Layer 4 of a small transformer language model trained on English Wikipedia (17 layers, counted from 0, width 96).
Take only the direct path to the model's output, skipping the later layers: a vector added to the residual stream pushes a token's score in proportion to its dot product with that token's output vector.

Output vectors of the tokens that the questions are about. A number n stands for n times 0.0034.
"ak": -25 -116 -21 7 -10 30 -173 -37 -48 -129 -156 23 -179 135 -125 -254 77 63 -98 140 -90 231 -58 103 -120 -91 2 134 68 35 104 327 -112 -164 -104 -65 -150 46 160 -26 10 142 -194 102 259 15 89 -77 -20 -40 93 -33 100 -27 -179 -77 -18 -154 -87 -98 -168 20 -165 -87 -114 160 157 227 -41 52 2 45 26 57 109 -33 -71 79 -120 122 49 274 -122 31 -210 -3 -14 199 76 102 167 -27 79 35 -96 63
").": 95 206 244 -18 -30 37 166 193 -27 -34 317 140 -241 43 88 -165 -66 36 -167 -173 -196 -113 -294 -6 117 -84 23 13 30 132 -10 -123 4 -169 61 206 216 27 61 91 35 67 16 -41 8 -165 -142 91 -239 5 -70 -189 167 -238 -55 146 -267 -45 -90 -254 -14 37 -79 -56 -1 -69 57 7 -62 199 89 102 25 20 -202 66 60 -212 178 41 66 -125 56 -69 2 -101 -56 -94 -106 -71 200 32 175 296 167 62
"mmer": 7 173 -202 -41 -109 -11 -93 -142 94 -110 26 145 -286 -101 13 -170 23 -40 204 -79 56 50 -156 -63 144 83 307 -69 -134 32 53 114 -195 -143 -279 -73 104 125 -15 173 -32 57 171 -83 83 88 112 -241 -121 5 214 -26 -124 -137 323 -151 46 8 104 11 228 -78 -50 93 -103 160 -78 232 -189 -43 29 136 -87 -220 -33 12 -165 -54 -146 33 -279 -274 78 -86 131 135 -304 304 32 50 284 71 61 49 255 98
"ward": 18 39 -212 -60 -36 23 7 -135 -208 -133 -176 24 56 39 67 -186 176 169 61 -131 -77 -57 -265 68 133 -169 94 -15 -269 -72 168 55 63 -150 -272 -1 185 -117 -167 18 -74 -42 131 -10 263 65 191 81 -131 -57 62 -12 31 24 101 -106 -99 -202 -232 117 -225 -308 -38 79 246 302 127 -103 -70 175 257 193 105 83 -6 57 51 -55 128 65 187 -181 -283 -31 -193 -149 -285 99 136 -26 210 268 119 126 414 -130
"ography": 185 457 -162 -434 -104 118 80 -82 156 -339 -78 162 44 102 -231 -223 21 -231 -29 118 197 -20 -6 -161 -34 17 49 67 368 -12 116 -56 -20 3 175 32 -34 78 -237 20 -180 -24 -99 -44 283 -332 150 101 316 41 -35 -191 -38 -161 -8 -135 -214 250 -337 -233 23 5 -350 146 43 231 -9 98 -19 65 125 -211 -285 8 -252 76 0 -118 -55 189 -170 -109 177 35 151 -81 51 300 26 65 422 76 -46 -29 58 181
"range": 12 180 -155 233 -93 54 -221 30 54 -60 -257 66 -35 90 146 -247 73 -138 30 -286 -250 72 25 217 -280 -39 242 -193 257 170 72 -7 -22 -7 -36 -225 2 -128 1 324 180 197 121 -80 154 -145 30 6 85 34 26 31 -35 -82 -294 -53 -97 207 -116 67 -307 -287 -69 212 128 287 -7 190 -179 -136 42 26 43 -221 2 -157 133 101 -11 62 -102 -66 130 -43 -179 -136 -3 116 179 -109 259 -79 60 -11 182 44
"pi": -122 -92 35 -98 -18 270 -132 -275 149 -95 -90 -28 170 -25 26 -193 -48 173 66 55 -30 194 -31 109 -236 -8 -94 -15 109 -80 -79 -99 40 142 -112 171 89 -115 8 53 4 61 -76 55 164 -133 87 -48 -1 -100 18 18 73 -111 -17 3 -165 159 -62 105 -122 -193 86 -146 53 229 -27 84 23 -43 -254 107 -5 7 119 55 27 -76 -206 -128 -39 2 302 -81 -205 -152 303 25 72 144 4 137 104 -63 43 33
"ron": -152 -3 -163 7 -34 -46 91 208 4 -59 -192 34 -151 21 17 -280 -40 -215 -20 -109 198 293 -76 -56 -20 99 41 -129 41 15 13 307 136 -56 45 -182 -76 51 43 203 195 44 -100 -168 -49 16 -128 62 39 203 -1 -28 68 57 100 -431 -30 -215 3 138 -188 -61 -5 -6 -22 166 -111 -117 -39 124 -148 41 8 75 -98 -24 6 -112 -33 74 6 -40 241 34 42 479 -108 199 2 -79 131 36 60 -71 180 -226
"emb": 201 -11 137 -191 -37 114 17 -118 43 -112 -230 -14 48 109 88 -288 -144 124 -75 69 185 -208 -82 104 -353 98 -156 69 171 -54 -139 -102 222 89 -5 -199 -82 50 -330 -49 79 293 -59 109 434 -145 43 -271 -60 25 224 -10 -101 -254 26 89 94 222 -241 -79 28 177 -194 -114 223 -56 281 67 -97 -45 56 210 -40 83 -56 -89 138 -40 141 21 189 31 180 -274 -238 81 -30 -10 -145 108 63 -163 -32 63 99 5
"ine": 97 123 36 75 -33 -168 -48 110 23 -89 120 46 -60 133 -143 -93 -128 -127 -109 15 -134 101 -92 -158 95 301 105 -18 25 38 -65 39 14 16 154 87 -33 162 -59 -87 0 348 -225 -79 156 248 147 -224 75 86 40 -5 -31 231 12 -287 -218 -10 -77 92 -121 -78 -105 -221 150 55 -10 -27 -121 277 -184 19 134 66 -161 -119 -22 -26 -158 169 -47 43 -6 -157 53 -37 172 113 -86 -193 200 178 -21 -101 7 -184
"•": 71 118 103 183 -159 28 31 32 -81 -104 183 -233 49 -209 141 -181 18 -71 -20 15 43 -49 -154 14 -185 165 67 -20 58 132 76 -419 112 -50 213 144 67 100 -87 129 230 108 -16 -57 157 -24 136 -16 135 37 69 -63 -95 -171 -50 -8 -97 29 -13 221 11 -82 41 -16 35 193 213 -247 -161 -56 9 28 -20 181 39 -112 101 -214 76 -60 -20 -101 -75 -137 -66 -29 -138 248 -303 103 72 -220 -124 -43 109 -12
"ological": 176 447 -127 -185 -52 111 65 -163 369 -169 -21 43 176 53 72 -367 15 -77 -349 62 244 60 -81 -107 25 46 82 -21 178 109 -134 -138 131 -223 188 7 -76 34 -52 -12 68 -153 -63 -266 71 -162 254 -89 336 38 184 -188 125 22 -67 -106 -144 148 149 -391 125 57 -116 111 171 58 45 136 -80 -35 18 -103 -259 37 -281 -62 83 -184 47 156 -143 -69 188 -82 -57 29 -110 62 79 -57 135 100 -168 -160 226 -2
" (": 97 -100 -56 -76 15 16 99 -159 -60 57 156 -53 16 17 -35 50 4 47 47 -139 -92 122 190 77 109 -19 -128 161 15 59 -90 -94 -120 -17 84 62 44 -84 -11 -26 -105 49 218 -129 -43 -7 -119 169 -86 51 -34 -5 -54 -64 -129 86 -45 64 114 -83 161 -60 68 69 -111 -167 -132 -67 65 14 -20 191 35 47 -56 65 -98 -176 103 101 17 175 -4 -42 -4 96 106 -124 -83 41 -82 -156 40 -38 26 -31
" =": 13 203 -141 -5 -94 -17 135 -283 329 32 127 -17 -65 -102 -74 -168 45 -48 44 118 92 34 120 37 -54 -366 140 156 172 306 41 -38 -103 19 55 -12 236 125 -82 -191 95 112 -166 -64 -7 145 -12 41 -272 -63 -12 -32 229 49 -163 215 -7 58 -13 -12 -158 -221 -213 136 -21 -161 -183 22 161 76 -173 53 -134 -21 -207 214 -68 -77 25 134 -17 71 -173 -39 -54 16 14 45 -77 -79 -111 -169 222 -131 302 155
"round": -170 129 -59 207 -75 -39 75 -270 -6 -37 76 -99 -39 29 53 -172 8 -118 -31 -167 148 -252 120 358 69 10 301 -321 -2 -81 145 -80 201 181 -48 -43 -164 77 77 226 -5 171 -386 11 199 -235 -67 -28 -2 112 57 -5 -31 -32 -61 -204 -25 -267 -109 125 -48 -257 -218 121 177 -1 219 224 -171 -14 -102 181 -124 38 -99 -22 -136 -94 140 -17 121 -95 -85 -92 102 157 -205 151 126 -83 94 204 -98 -91 281 278
"ner": 82 314 17 53 -12 -231 71 -432 -124 -88 -195 46 8 64 54 -170 111 -34 144 -104 73 -65 82 38 -86 -22 -18 201 -159 185 -41 -219 -3 15 -18 -11 -3 180 26 190 139 24 -148 -166 201 124 -46 103 -150 8 71 -28 -106 -372 125 6 -32 -12 82 -131 18 -179 -85 -36 -3 273 -165 192 -233 185 94 -138 305 94 -155 -54 -62 -223 -24 -9 -110 -58 73 -100 -56 323 -11 35 113 19 191 223 112 -36 -16 -115
"ting": -170 391 -57 -99 -70 7 -180 -33 -82 -91 -29 216 150 129 -39 -235 -58 -19 36 70 43 108 134 92 -222 -105 -96 62 68 5 80 -46 -154 174 -19 194 162 -63 -15 -23 200 -77 -273 219 81 -218 136 -270 -27 183 133 -99 87 36 42 25 -132 153 73 157 135 -109 -193 -12 -11 170 -178 88 -405 -111 186 246 194 90 -133 -37 74 -243 -32 21 132 -83 303 -111 -193 61 -23 4 113 -102 -64 130 -214 -129 -220 20
" church": 185 -2 -308 -210 -52 37 -236 171 -12 -51 -24 98 46 129 85 -57 72 61 -181 -6 44 -78 -289 183 97 86 43 -105 154 112 -56 240 150 132 159 -151 -5 -12 -96 -34 67 -76 -2 -177 230 -60 114 30 158 -85 54 -242 56 -107 50 37 -158 5 -173 8 -28 -91 -144 70 81 125 44 -89 81 -52 -237 -295 -315 97 12 204 -46 -31 58 151 52 -103 83 -199 -55 163 -82 34 111 -38 101 2 130 84 40 33
"tin": -18 140 -251 -172 -66 37 -67 -161 -90 -45 -219 391 151 49 -28 -237 -66 29 -17 -120 -25 97 -199 101 -39 -28 23 14 10 -72 -62 62 -67 246 -159 161 36 60 -81 51 242 131 -157 61 -123 29 164 -296 154 -70 136 -78 340 -25 59 -98 -51 60 -61 83 33 122 107 -39 -41 -1 -143 93 -257 -150 89 -142 95 191 -76 -129 48 -191 -50 -93 232 102 219 -240 -114 -122 59 10 -94 141 98 -86 264 31 35 130
"day": 214 166 -145 61 -25 6 54 -224 141 -269 -195 62 93 236 -23 -132 -86 -117 350 -360 -135 -9 -285 218 -89 -308 -102 -367 266 -37 239 -89 -90 263 -84 122 49 -98 439 5 -75 69 182 -103 122 -148 38 -61 165 344 98 13 -63 -197 201 -133 61 -180 -106 -26 -186 45 -413 -41 52 117 91 -97 -82 -12 -173 -124 80 45 53 -25 -117 46 6 8 207 -200 22 19 88 -5 -197 66 281 -136 137 356 32 36 141 -37
"ana": 246 203 -109 -70 -26 152 8 91 103 -164 -28 -104 -75 32 86 -237 -41 106 -43 -79 16 334 -226 61 -160 -296 -125 99 -27 19 -131 44 23 15 48 81 -154 14 -19 182 -71 -41 -142 9 112 18 18 75 -84 -142 3 23 108 -238 146 -249 -113 19 -110 139 26 -2 -67 -57 98 75 124 -144 -91 100 185 -16 -53 294 85 38 44 -37 94 80 -125 108 21 -145 -158 86 -33 210 74 -58 26 26 126 -168 -124 26

Output weights of attention head 1. The head adds the sum of these rows, row i times number i of z. A number n stands for n times 0.0015.
o0: 47 46 -86 78 -4 28 61 -49 -50 124 -148 216 -36 -107 -136 -271 68 -131 -228 138 -121 195 -53 269 111 -102 -53 180 183 -1 -24 183 -234 -163 -247 -193 -317 36 -10 216 -53 -102 -65 144 -128 -17 31 -52 29 196 -170 -259 -9 104 11 191 64 -112 -29 -255 -16 116 190 172 -51 -131 -251 -177 105 185 154 -126 -12 35 33 -188 -50 -203 75 11 309 232 -14 241 -160 85 35 133 100 -40 313 -26 147 95 -205 -32
o1: -153 -17 58 91 137 -37 201 97 -43 242 -130 -30 20 -108 45 -37 127 143 -158 114 -130 -43 19 207 -112 -120 257 221 -218 73 -21 126 -19 -35 -44 168 -91 -52 7 277 -127 0 -76 123 -236 -59 -56 62 -105 -22 200 -110 27 -218 -38 -204 219 30 -214 12 -28 56 -67 -31 -80 105 -3 89 58 -148 125 101 -139 -77 30 -112 7 159 6 -156 2 34 196 -29 -153 -89 11 -25 -137 47 71 -12 134 -198 -105 107
o2: -77 -104 136 -95 -201 -79 -93 -158 78 114 42 4 -166 98 86 169 -169 56 -6 -20 27 92 -35 -24 49 190 -13 14 129 -49 134 -48 14 -223 235 147 158 -27 186 28 8 -154 -12 -24 -75 -75 -75 -15 19 120 15 54 43 -95 135 -87 61 25 59 132 -128 -59 11 -127 -25 48 86 -155 85 -18 7 28 4 109 -103 201 69 102 -21 -45 -72 -116 206 -111 122 12 -21 -304 -102 11 -95 72 -179 -5 -21 -144
o3: -112 -24 8 29 147 -46 -6 186 51 -175 -98 -32 45 -85 -18 -78 300 -36 -219 63 184 164 -155 -188 44 -72 52 -209 38 -80 79 12 16 -66 -161 -113 -86 11 21 -58 12 -190 68 -210 99 177 158 -11 -123 -139 102 24 118 135 -273 -94 23 78 -8 -29 -37 3 -40 291 -5 -86 -181 53 109 220 -243 -81 -115 210 157 9 34 -135 -53 35 73 -48 -29 72 127 -49 1 -68 33 73 190 146 -44 159 -75 59
o4: -100 82 -188 -212 -84 -178 -336 -112 -290 212 -236 0 157 -211 -62 267 -235 129 56 74 156 65 67 117 -81 -78 240 4 -341 -199 -46 182 155 32 282 185 -90 -21 -126 3 -85 118 0 -16 -72 38 -97 -231 18 26 -209 209 -52 -229 -44 -137 -165 253 7 -64 -11 28 112 -28 -1 71 -212 -23 -8 9 213 26 123 88 -256 274 -6 -20 -43 84 71 -82 -35 -159 93 -2 4 286 199 191 215 -23 167 239 8 -117
o5: 167 -101 -46 33 10 156 100 -137 69 -69 172 -165 -117 162 -29 127 -40 108 136 -118 -183 -65 -36 107 105 4 -1 196 -12 -35 47 -254 -78 -107 -244 40 31 174 79 47 81 76 83 61 -113 -57 117 -33 -145 268 60 -214 -60 -12 13 -145 208 35 33 -9 111 -199 30 -28 -36 184 109 -84 137 -126 97 -95 19 -73 115 23 -151 152 -180 26 -57 -14 -156 -203 7 -173 134 158 -128 -191 -44 195 -83 -176 109 143
o6: 90 44 -5 154 114 291 99 39 -193 -180 177 -257 288 83 -60 -79 -94 5 -282 -272 141 -167 37 3 236 8 -13 -93 39 -169 -61 -31 193 107 166 111 140 -137 173 133 -75 7 -89 -99 75 231 252 -150 38 -43 56 8 36 -114 -65 -90 -298 34 164 97 -77 77 137 -155 120 -297 -5 88 -310 31 -80 -4 -166 58 46 1 -125 -35 -192 87 48 -210 -289 136 -148 -159 253 88 7 67 117 98 -158 282 -178 44
o7: 47 43 36 70 -169 125 -176 -232 -21 180 43 87 -25 91 54 -51 -52 -79 27 -14 -100 10 -31 120 -30 72 51 239 14 -214 107 110 9 -111 -22 78 47 132 85 165 39 -39 -171 61 -183 24 -17 -142 -205 149 119 -132 32 -78 -40 -241 65 -53 -34 26 -77 157 -22 -143 -84 83 90 59 203 -65 141 -244 12 -44 -191 68 55 157 -50 -28 -14 -101 -136 -86 -15 64 12 81 -185 -12 161 234 -3 -23 93 -55
o8: 134 -198 -8 9 -77 94 -81 -24 100 115 35 194 15 1 -41 -8 -188 95 98 88 65 47 124 -164 25 137 -48 48 -267 215 -117 -147 47 -5 295 -190 148 -142 -217 97 43 131 -18 20 -73 0 -207 -252 186 -164 -129 -80 -168 2 38 195 -64 26 25 23 158 234 173 -81 143 -232 11 212 -9 -142 92 217 -295 -26 -81 121 -86 -53 144 122 -44 -78 213 -92 -89 -236 110 -156 -80 49 -30 -111 186 -175 27 110
o9: 149 -220 72 -127 -140 65 -9 258 74 -15 43 56 -64 -41 -83 -32 -67 -86 -60 -104 -32 155 -69 -41 100 103 73 -95 73 -98 -182 -31 24 -70 99 -51 43 -49 -84 -19 -48 0 -52 -129 -61 73 -132 -59 50 63 -37 -15 1 37 -141 126 -108 73 -3 83 -27 115 -7 22 -141 -144 -59 13 49 -2 -55 -58 -7 51 123 117 -51 -175 152 33 59 23 90 1 5 151 -71 -31 -43 267 130 189 -83 95 91 -57
o10: -77 140 -22 -58 -117 -73 17 0 -75 -77 -51 -65 -94 -47 121 306 -137 -64 113 22 -7 -247 82 58 -76 158 162 -36 13 -74 114 -41 88 -48 128 -12 79 114 12 154 -147 -62 171 -155 -197 -80 93 -34 -112 -3 65 -14 98 -98 72 -165 -93 -216 -70 83 -127 -101 -245 103 17 225 -32 28 64 -93 -69 -49 -5 8 56 -7 -52 69 -101 148 164 70 124 27 15 192 -247 -27 75 96 -213 -241 284 121 142 53
o11: -180 -205 -19 -38 76 69 82 232 -147 -45 200 57 176 -114 69 -47 218 -13 -183 7 325 134 -137 98 265 -22 231 -10 23 -71 -101 -51 45 -97 98 22 123 259 -172 -27 92 -19 -78 -246 -2 111 83 -36 -30 -141 -55 -3 147 -241 -10 108 49 -41 -140 -60 -63 -73 -183 85 24 -140 -105 25 -29 -123 -125 271 46 64 -13 -53 37 -15 -46 80 -114 221 71 12 -100 -288 140 -62 -225 4 -57 0 -20 250 -175 42
o12: -33 -119 17 -80 -223 71 5 37 27 -209 61 281 131 174 -154 118 207 -149 -129 287 121 10 9 -64 89 -174 239 207 176 185 -76 -146 -215 -9 150 -236 144 39 -128 28 187 94 31 -19 -54 -32 11 -24 -27 -46 -16 200 -26 -133 -189 15 79 197 23 -50 -56 38 15 97 -58 9 -159 -34 52 1 -43 178 128 212 -30 -36 -31 39 -89 -49 -297 -29 156 25 26 57 -167 99 -135 26 -220 139 -241 -96 -147 -245
o13: -59 -25 -73 -177 252 7 -199 -161 109 305 -49 18 209 -15 53 -273 -21 133 -205 -274 32 201 57 -110 -71 -146 17 7 70 -133 282 -11 -62 34 131 129 -98 228 -45 222 157 283 -290 10 -7 -30 3 -119 224 57 4 17 52 49 126 -69 6 198 24 -129 29 103 0 -186 -341 17 173 92 17 56 107 244 7 -133 -49 -110 167 67 5 63 62 -390 322 -140 -227 -117 -203 -56 -202 155 -43 -17 -58 -78 -102 -89
o14: 43 -33 -44 50 -34 -59 58 126 0 100 54 -9 97 -50 47 -133 -64 148 -5 90 17 -287 11 95 47 -57 -9 40 -54 30 96 114 -1 74 53 -70 32 -266 87 -22 148 -6 -165 108 120 -56 -104 154 217 -187 -107 82 67 -77 192 3 -37 47 179 83 -25 81 115 -255 36 -122 183 118 -283 78 46 148 -99 -112 -58 -34 -92 -122 86 -197 92 -123 54 177 -53 -202 -64 31 36 -128 -102 -120 41 173 -357 69
o15: -59 -106 -26 51 135 -31 -181 38 -169 342 -80 200 120 -137 52 115 -94 197 -50 -6 -14 245 -84 -61 -104 -153 41 -180 -89 30 -19 -57 243 53 -58 6 -202 -25 -198 -26 -136 -154 -141 -47 69 14 203 200 92 10 127 -112 30 -124 279 41 21 -33 -137 48 -28 98 -179 113 -3 -40 104 -90 -147 -222 32 68 -35 110 -153 -362 -58 -56 99 89 21 109 382 42 -22 64 -111 -69 -25 285 -211 -244 459 96 94 -141
o16: 31 171 237 172 47 65 -39 -54 -52 209 48 176 -54 90 -48 -99 -100 104 205 -36 -141 52 -36 -160 -113 -90 -173 3 42 -54 1 -292 -18 87 -328 -42 -19 -48 61 -119 -313 38 -29 9 189 -63 -102 -144 191 107 142 -49 -101 155 20 39 -80 -11 -184 67 135 -18 -47 -85 -117 -27 16 85 3 67 -16 72 -205 -119 -88 -6 -14 68 74 158 211 -288 0 28 210 -116 -137 221 121 -100 17 -45 186 -150 185 129
o17: 87 26 66 42 35 235 34 -135 152 -71 -163 -25 79 126 -7 18 -19 202 -201 22 -224 43 30 35 -7 37 18 226 172 197 57 -52 -126 -260 -40 -47 60 81 93 221 -153 -55 -63 299 -1 20 217 59 -106 140 39 -53 -171 -124 37 -107 47 61 -46 -136 -180 -41 144 -36 -22 94 -161 -76 -222 -17 175 -9 68 94 -5 -239 -83 66 -275 74 -149 5 25 -90 -153 251 227 -125 -40 -42 67 -152 107 -173 -42 17
o18: -158 72 -234 59 -127 235 -140 -282 -112 -54 -177 71 96 -131 -195 -60 54 -14 136 82 288 -132 216 164 129 91 -117 -57 156 -99 -132 118 -28 4 -103 -87 -55 -4 -77 -243 91 86 -16 112 185 -67 165 -52 80 135 -130 60 -151 302 18 204 31 -27 64 -161 222 -303 15 7 152 -29 -60 -42 -32 36 91 265 106 -6 -118 -9 -179 259 -217 120 116 200 -182 54 -380 74 52 141 -224 -256 -40 -126 71 23 -74 112
o19: -62 209 15 94 -22 0 -139 -83 -179 109 51 -29 146 164 34 15 -70 -90 -134 48 -79 63 28 111 167 -200 -22 72 180 79 -92 -162 -67 89 -216 -187 -135 205 -107 136 -19 191 40 -41 93 -129 53 -227 136 173 -58 -81 104 126 -81 -221 -243 42 -22 -179 210 133 -5 152 17 50 139 -54 188 53 -37 -34 129 65 33 -135 -50 109 -75 -1 111 -256 -5 -36 -98 -22 -172 192 -280 162 21 177 -225 63 65 -179
o20: 218 -15 -153 -90 34 -220 365 75 -74 -37 162 -53 -229 25 23 132 -63 -472 138 -249 -188 -62 180 -260 120 -8 -109 -36 88 68 -153 -257 -16 -54 170 66 229 323 103 31 27 -121 42 -68 -300 109 99 -40 -8 2 -215 -113 -74 -84 140 250 -40 -75 154 15 -328 95 133 -22 31 -110 -188 -157 201 -65 -16 73 31 57 14 -149 73 -129 143 139 -51 164 -240 117 145 232 140 2 348 18 -171 -210 31 129 156 -114
o21: 38 106 -90 -3 -168 -65 -265 197 -158 86 -27 181 97 -72 66 -198 -63 96 104 54 91 159 -212 50 -13 -130 172 -214 77 -104 -90 132 -35 -27 -137 156 -11 155 -85 -125 -51 -90 -191 32 69 -22 -76 -150 133 -156 -138 143 125 -81 -108 -150 31 227 61 -89 -91 42 22 -30 78 94 147 -5 -99 -53 157 4 143 -104 -158 79 112 218 53 53 -52 -166 -28 -83 106 -201 51 17 -10 7 252 225 -77 161 25 -126
o22: -44 -131 -263 -157 -152 -290 -252 -77 -30 21 -185 96 -100 -2 103 295 34 8 62 256 74 -129 -87 -23 -46 -14 141 -29 10 90 132 266 -174 -259 57 -220 -73 156 44 65 -15 -101 -198 166 -2 -131 80 85 96 104 -185 -205 -19 137 -3 120 -57 -78 84 -130 -252 268 57 138 -167 130 -42 80 267 62 211 -151 96 -128 -160 65 -15 -249 -82 -96 215 -249 -11 53 55 237 -151 61 7 28 58 231 88 205 178 2
o23: 41 -78 -169 99 4 -2 52 92 21 25 -50 187 -246 -76 -64 204 17 -192 96 85 -58 15 -82 -101 8 -5 -21 35 -351 -12 179 204 -31 62 -15 -160 15 -86 -166 -111 18 -69 83 -52 -69 194 61 -30 -223 -47 -35 -54 -75 -67 137 320 -29 -59 -194 169 11 -44 -286 409 -70 -231 32 -134 255 -119 -65 -149 129 132 69 13 1 195 -74 -61 -153 189 -137 35 97 -3 232 46 236 -95 106 56 21 -75 -4 64
o24: 135 -74 200 -73 40 -200 197 -12 27 -292 268 -305 -36 186 98 131 92 -312 -33 -17 -31 73 44 -157 -15 -133 -163 -70 155 293 -126 -301 92 1 207 169 16 149 -72 -10 100 69 12 -118 -169 -132 -49 268 -169 -43 -159 122 384 -76 13 12 -171 -182 219 -58 -70 -142 118 -53 140 99 126 -18 -43 100 -51 -253 100 -31 -247 -108 117 -459 135 -23 5 97 -104 71 164 -142 70 -18 196 58 -94 77 -4 154 167 -135
o25: 92 -281 213 -3 -156 -98 106 64 40 103 220 10 -162 157 -2 28 -199 40 3 71 -10 199 -61 -79 -56 -24 172 134 188 96 -65 1 -49 -234 140 348 79 -20 273 -12 -89 -138 17 185 0 -124 -250 111 -93 79 -111 -244 47 -96 41 13 79 -158 -162 -2 -95 -57 146 -282 -7 76 -49 -274 -82 -54 274 -124 -96 -164 -32 -11 -60 -161 65 -97 118 -101 72 45 116 38 124 7 -94 51 -170 254 -16 -66 215 89
o26: -165 -24 66 101 -152 48 -72 115 -107 48 -115 163 16 42 -28 35 70 62 61 122 -118 -59 -101 -36 119 14 -70 192 -101 218 -285 -4 -115 -22 130 -177 164 194 -66 -4 24 94 43 177 82 135 -65 -115 49 -105 187 -48 -110 -95 42 21 -108 170 -167 60 30 -7 143 58 78 73 -54 19 52 -134 70 -165 257 9 -221 -137 46 287 -41 -49 -342 18 -159 136 3 101 5 -129 -262 -2 -17 -81 65 -28 80 -129
o27: -101 152 94 -45 78 -20 161 -272 -201 -92 -38 -42 -27 82 130 9 219 65 -29 70 -55 18 3 278 59 -7 -200 -135 62 116 -88 -150 40 52 -82 -54 -176 -30 -10 48 -164 102 56 68 -83 -93 -83 132 -40 120 -115 109 -19 75 -70 11 5 -42 77 -125 116 -266 220 -35 24 60 -128 129 3 -13 3 -1 89 24 -134 170 34 -95 -38 114 111 97 26 -52 119 -296 223 -157 187 -275 182 -136 68 -5 18 -152
o28: 206 -17 -1 90 -171 -59 47 174 62 250 40 177 -103 54 6 -65 -146 12 246 20 -125 245 165 -61 -71 -132 145 -33 -172 -63 85 -75 -54 2 -59 132 63 -87 -28 60 44 -141 130 202 112 88 -80 112 -317 -59 25 -73 -31 -145 18 -235 143 18 -210 -75 -65 18 43 4 -166 -44 -280 -216 51 -136 -19 -134 -158 184 67 -131 -8 -228 -22 145 73 240 -32 -79 201 141 2 187 14 162 -67 -183 9 -155 215 59
o29: -21 -197 199 3 7 -80 87 38 109 31 -202 -171 73 -12 -19 121 20 122 202 -17 -74 56 -86 -61 -181 -28 -18 -36 -193 25 -135 -84 -173 -126 -194 64 -132 215 80 -333 -81 126 -7 97 -32 -194 -142 214 133 118 37 -17 106 221 -177 136 -239 -45 317 -90 -71 24 135 26 -181 68 194 41 175 64 -20 174 16 40 52 -72 74 -152 -23 30 -39 118 -2 -59 -88 -77 -83 176 142 -27 -135 17 63 -121 229 -104
o30: 8 -22 125 -87 49 -123 -41 -48 -12 83 38 -64 177 26 18 85 -148 82 11 -45 50 134 -173 204 45 -111 -66 69 -155 -156 5 93 -100 -123 -158 95 -208 -38 139 -163 239 -54 102 -34 120 67 -147 161 -47 -63 -84 73 147 -62 205 26 229 -187 142 -165 0 170 95 -116 -97 -39 -46 -300 -114 14 -93 -147 132 244 169 -12 56 -138 89 -74 -181 221 -38 69 213 -51 54 190 318 -51 -185 -177 -96 40 -134 -138
o31: 57 3 -59 0 -114 -74 106 -63 -49 178 35 -135 53 251 25 6 -110 -169 185 -234 32 116 -33 18 47 -105 48 -86 -255 55 54 45 20 -1 176 61 -41 20 114 -81 -12 278 141 141 54 41 -68 -104 -216 -87 -111 -13 146 55 -48 31 -159 33 54 -204 6 -82 32 -139 -20 -108 148 -49 153 -149 -17 74 130 34 10 118 152 189 -276 42 -53 -165 -175 -44 -35 -188 264 93 -6 -78 100 70 -203 -93 271 -51

Each question shows a token from some text and the vector z that the head gathered there. A number n stands for n times 0.0048.

" h": 20 87 44 -35 -51 -16 -87 -23 -30 -92 38 67 -13 183 -62 4 36 83 80 -15 36 21 -29 -73 -60 66 -42 -5 13 -8 15 129
Pushed down most: " church"

" |": -60 -115 -18 32 61 -51 21 -90 -88 -28 146 14 49 7 -151 -34 -42 -41 -47 -17 120 0 -21 8 108 -1 -119 -28 -42 15 67 69
Pushed down most: "emb"

" and": 25 -100 -141 124 74 -43 32 -129 26 -23 -13 116 43 -84 -149 88 -168 108 112 -90 102 -12 34 93 -6 -114 152 -85 -124 -46 105 -168
Which of these tokens does it push up most? " church"

" original": -2 -100 -8 54 102 -64 74 -62 6 6 130 -6 56 -75 -77 98 -7 -14 73 33 74 -36 29 51 16 27 26 -127 24 -60 -66 -57
Which of these tokens does it push up most? " church"

"led": -66 6 -41 -73 58 39 127 17 99 -77 143 57 17 -29 -148 89 -82 61 38 -45 166 -147 -111 72 119 43 -14 -25 5 -66 9 164
Which of these tokens does it push up most? " ("

"il": -117 -8 49 154 -34 -33 44 -107 107 -2 63 154 157 70 -126 -72 -15 -76 23 -23 138 -10 -97 -7 -33 -82 -132 -10 -119 -76 -73 69
Which two tokens does it push up most, strongest first? "ological", " ="

"emb": 57 -11 -42 108 94 -52 23 14 -74 -72 174 75 85 -71 -164 -69 -52 10 -22 37 63 -78 24 51 73 -2 -33 41 -15 -49 16 21
Pushed down most: "emb"

",": 46 -93 3 106 77 -206 20 -63 9 -40 113 -24 51 100 -30 145 -36 55 7 -44 29 -99 163 9 50 -26 -8 -31 -51 51 60 -106
Which two tokens does it push up most, strongest first? "ron", " church"

" ": -19 -65 28 -63 104 -64 -30 -22 76 -98 107 8 92 98 -52 13 97 59 146 56 -42 17 92 17 -71 -16 -9 -7 -23 34 -40 116
Pushed down most: ")."

" a": 28 57 -77 63 40 -7 0 -105 63 -102 137 35 73 80 -97 103 47 29 20 -8 5 -97 24 -27 44 16 -121 16 74 -129 -45 -38
Pushed down most: "ine"

"a": -103 -18 56 -21 -73 63 69 -20 -9 -65 61 49 140 29 -50 34 -84 63 13 1 100 -106 -88 -43 109 30 19 -37 -42 46 4 31
Which two tokens does it push up most, strongest first? "•", " ("

" of": 58 59 -63 23 73 -54 59 -43 92 2 62 16 -85 126 -155 3 43 9 47 -5 32 -27 -115 -1 -52 89 -70 -67 -5 -176 -109 15
Pushed down most: "ner"

" E": -2 172 -132 -80 180 69 -242 54 126 -141 5 -67 146 60 -152 -56 175 3 -19 40 -84 85 42 129 -118 -31 183 66 -36 57 -48 64
Which two tokens does it push up most, strongest first? "mmer", "range"

"===": -14 -64 -33 90 74 -61 -37 -92 -5 -94 181 35 130 17 -95 11 103 52 79 27 -26 25 38 -7 -65 -21 28 -44 -27 -19 -51 8
Which three tokens does it push up most, strongest first? "ography", "mmer", "range"

" is": 119 20 -139 51 78 -86 50 -146 40 -107 55 2 81 -59 -32 78 -13 56 130 -16 -46 -9 -30 44 -3 -42 -4 25 -61 52 58 -5
Which two tokens does it push up most, strongest first? "ak", "tin"

"*": -10 -16 -32 28 48 -9 46 -16 -12 -124 144 24 65 58 -60 60 7 111 68 28 -16 3 100 39 15 30 -119 -45 17 65 -34 119
Which of these tokens does it push up most? "ward"

"gi": -176 -40 41 -13 31 -4 53 -72 26 -64 79 85 172 90 -84 -1 -90 4 73 34 81 -66 -117 -138 180 20 -17 0 -125 55 -31 81
Which two tokens does it push up most, strongest first? "•", "ological"

"\n": -95 -4 7 8 166 16 51 -13 -12 -111 7 54 -18 158 -18 1 61 25 28 94 -57 141 67 -67 18 8 -40 6 -102 8 -59 123
Which of these tokens does it push up most? "ting"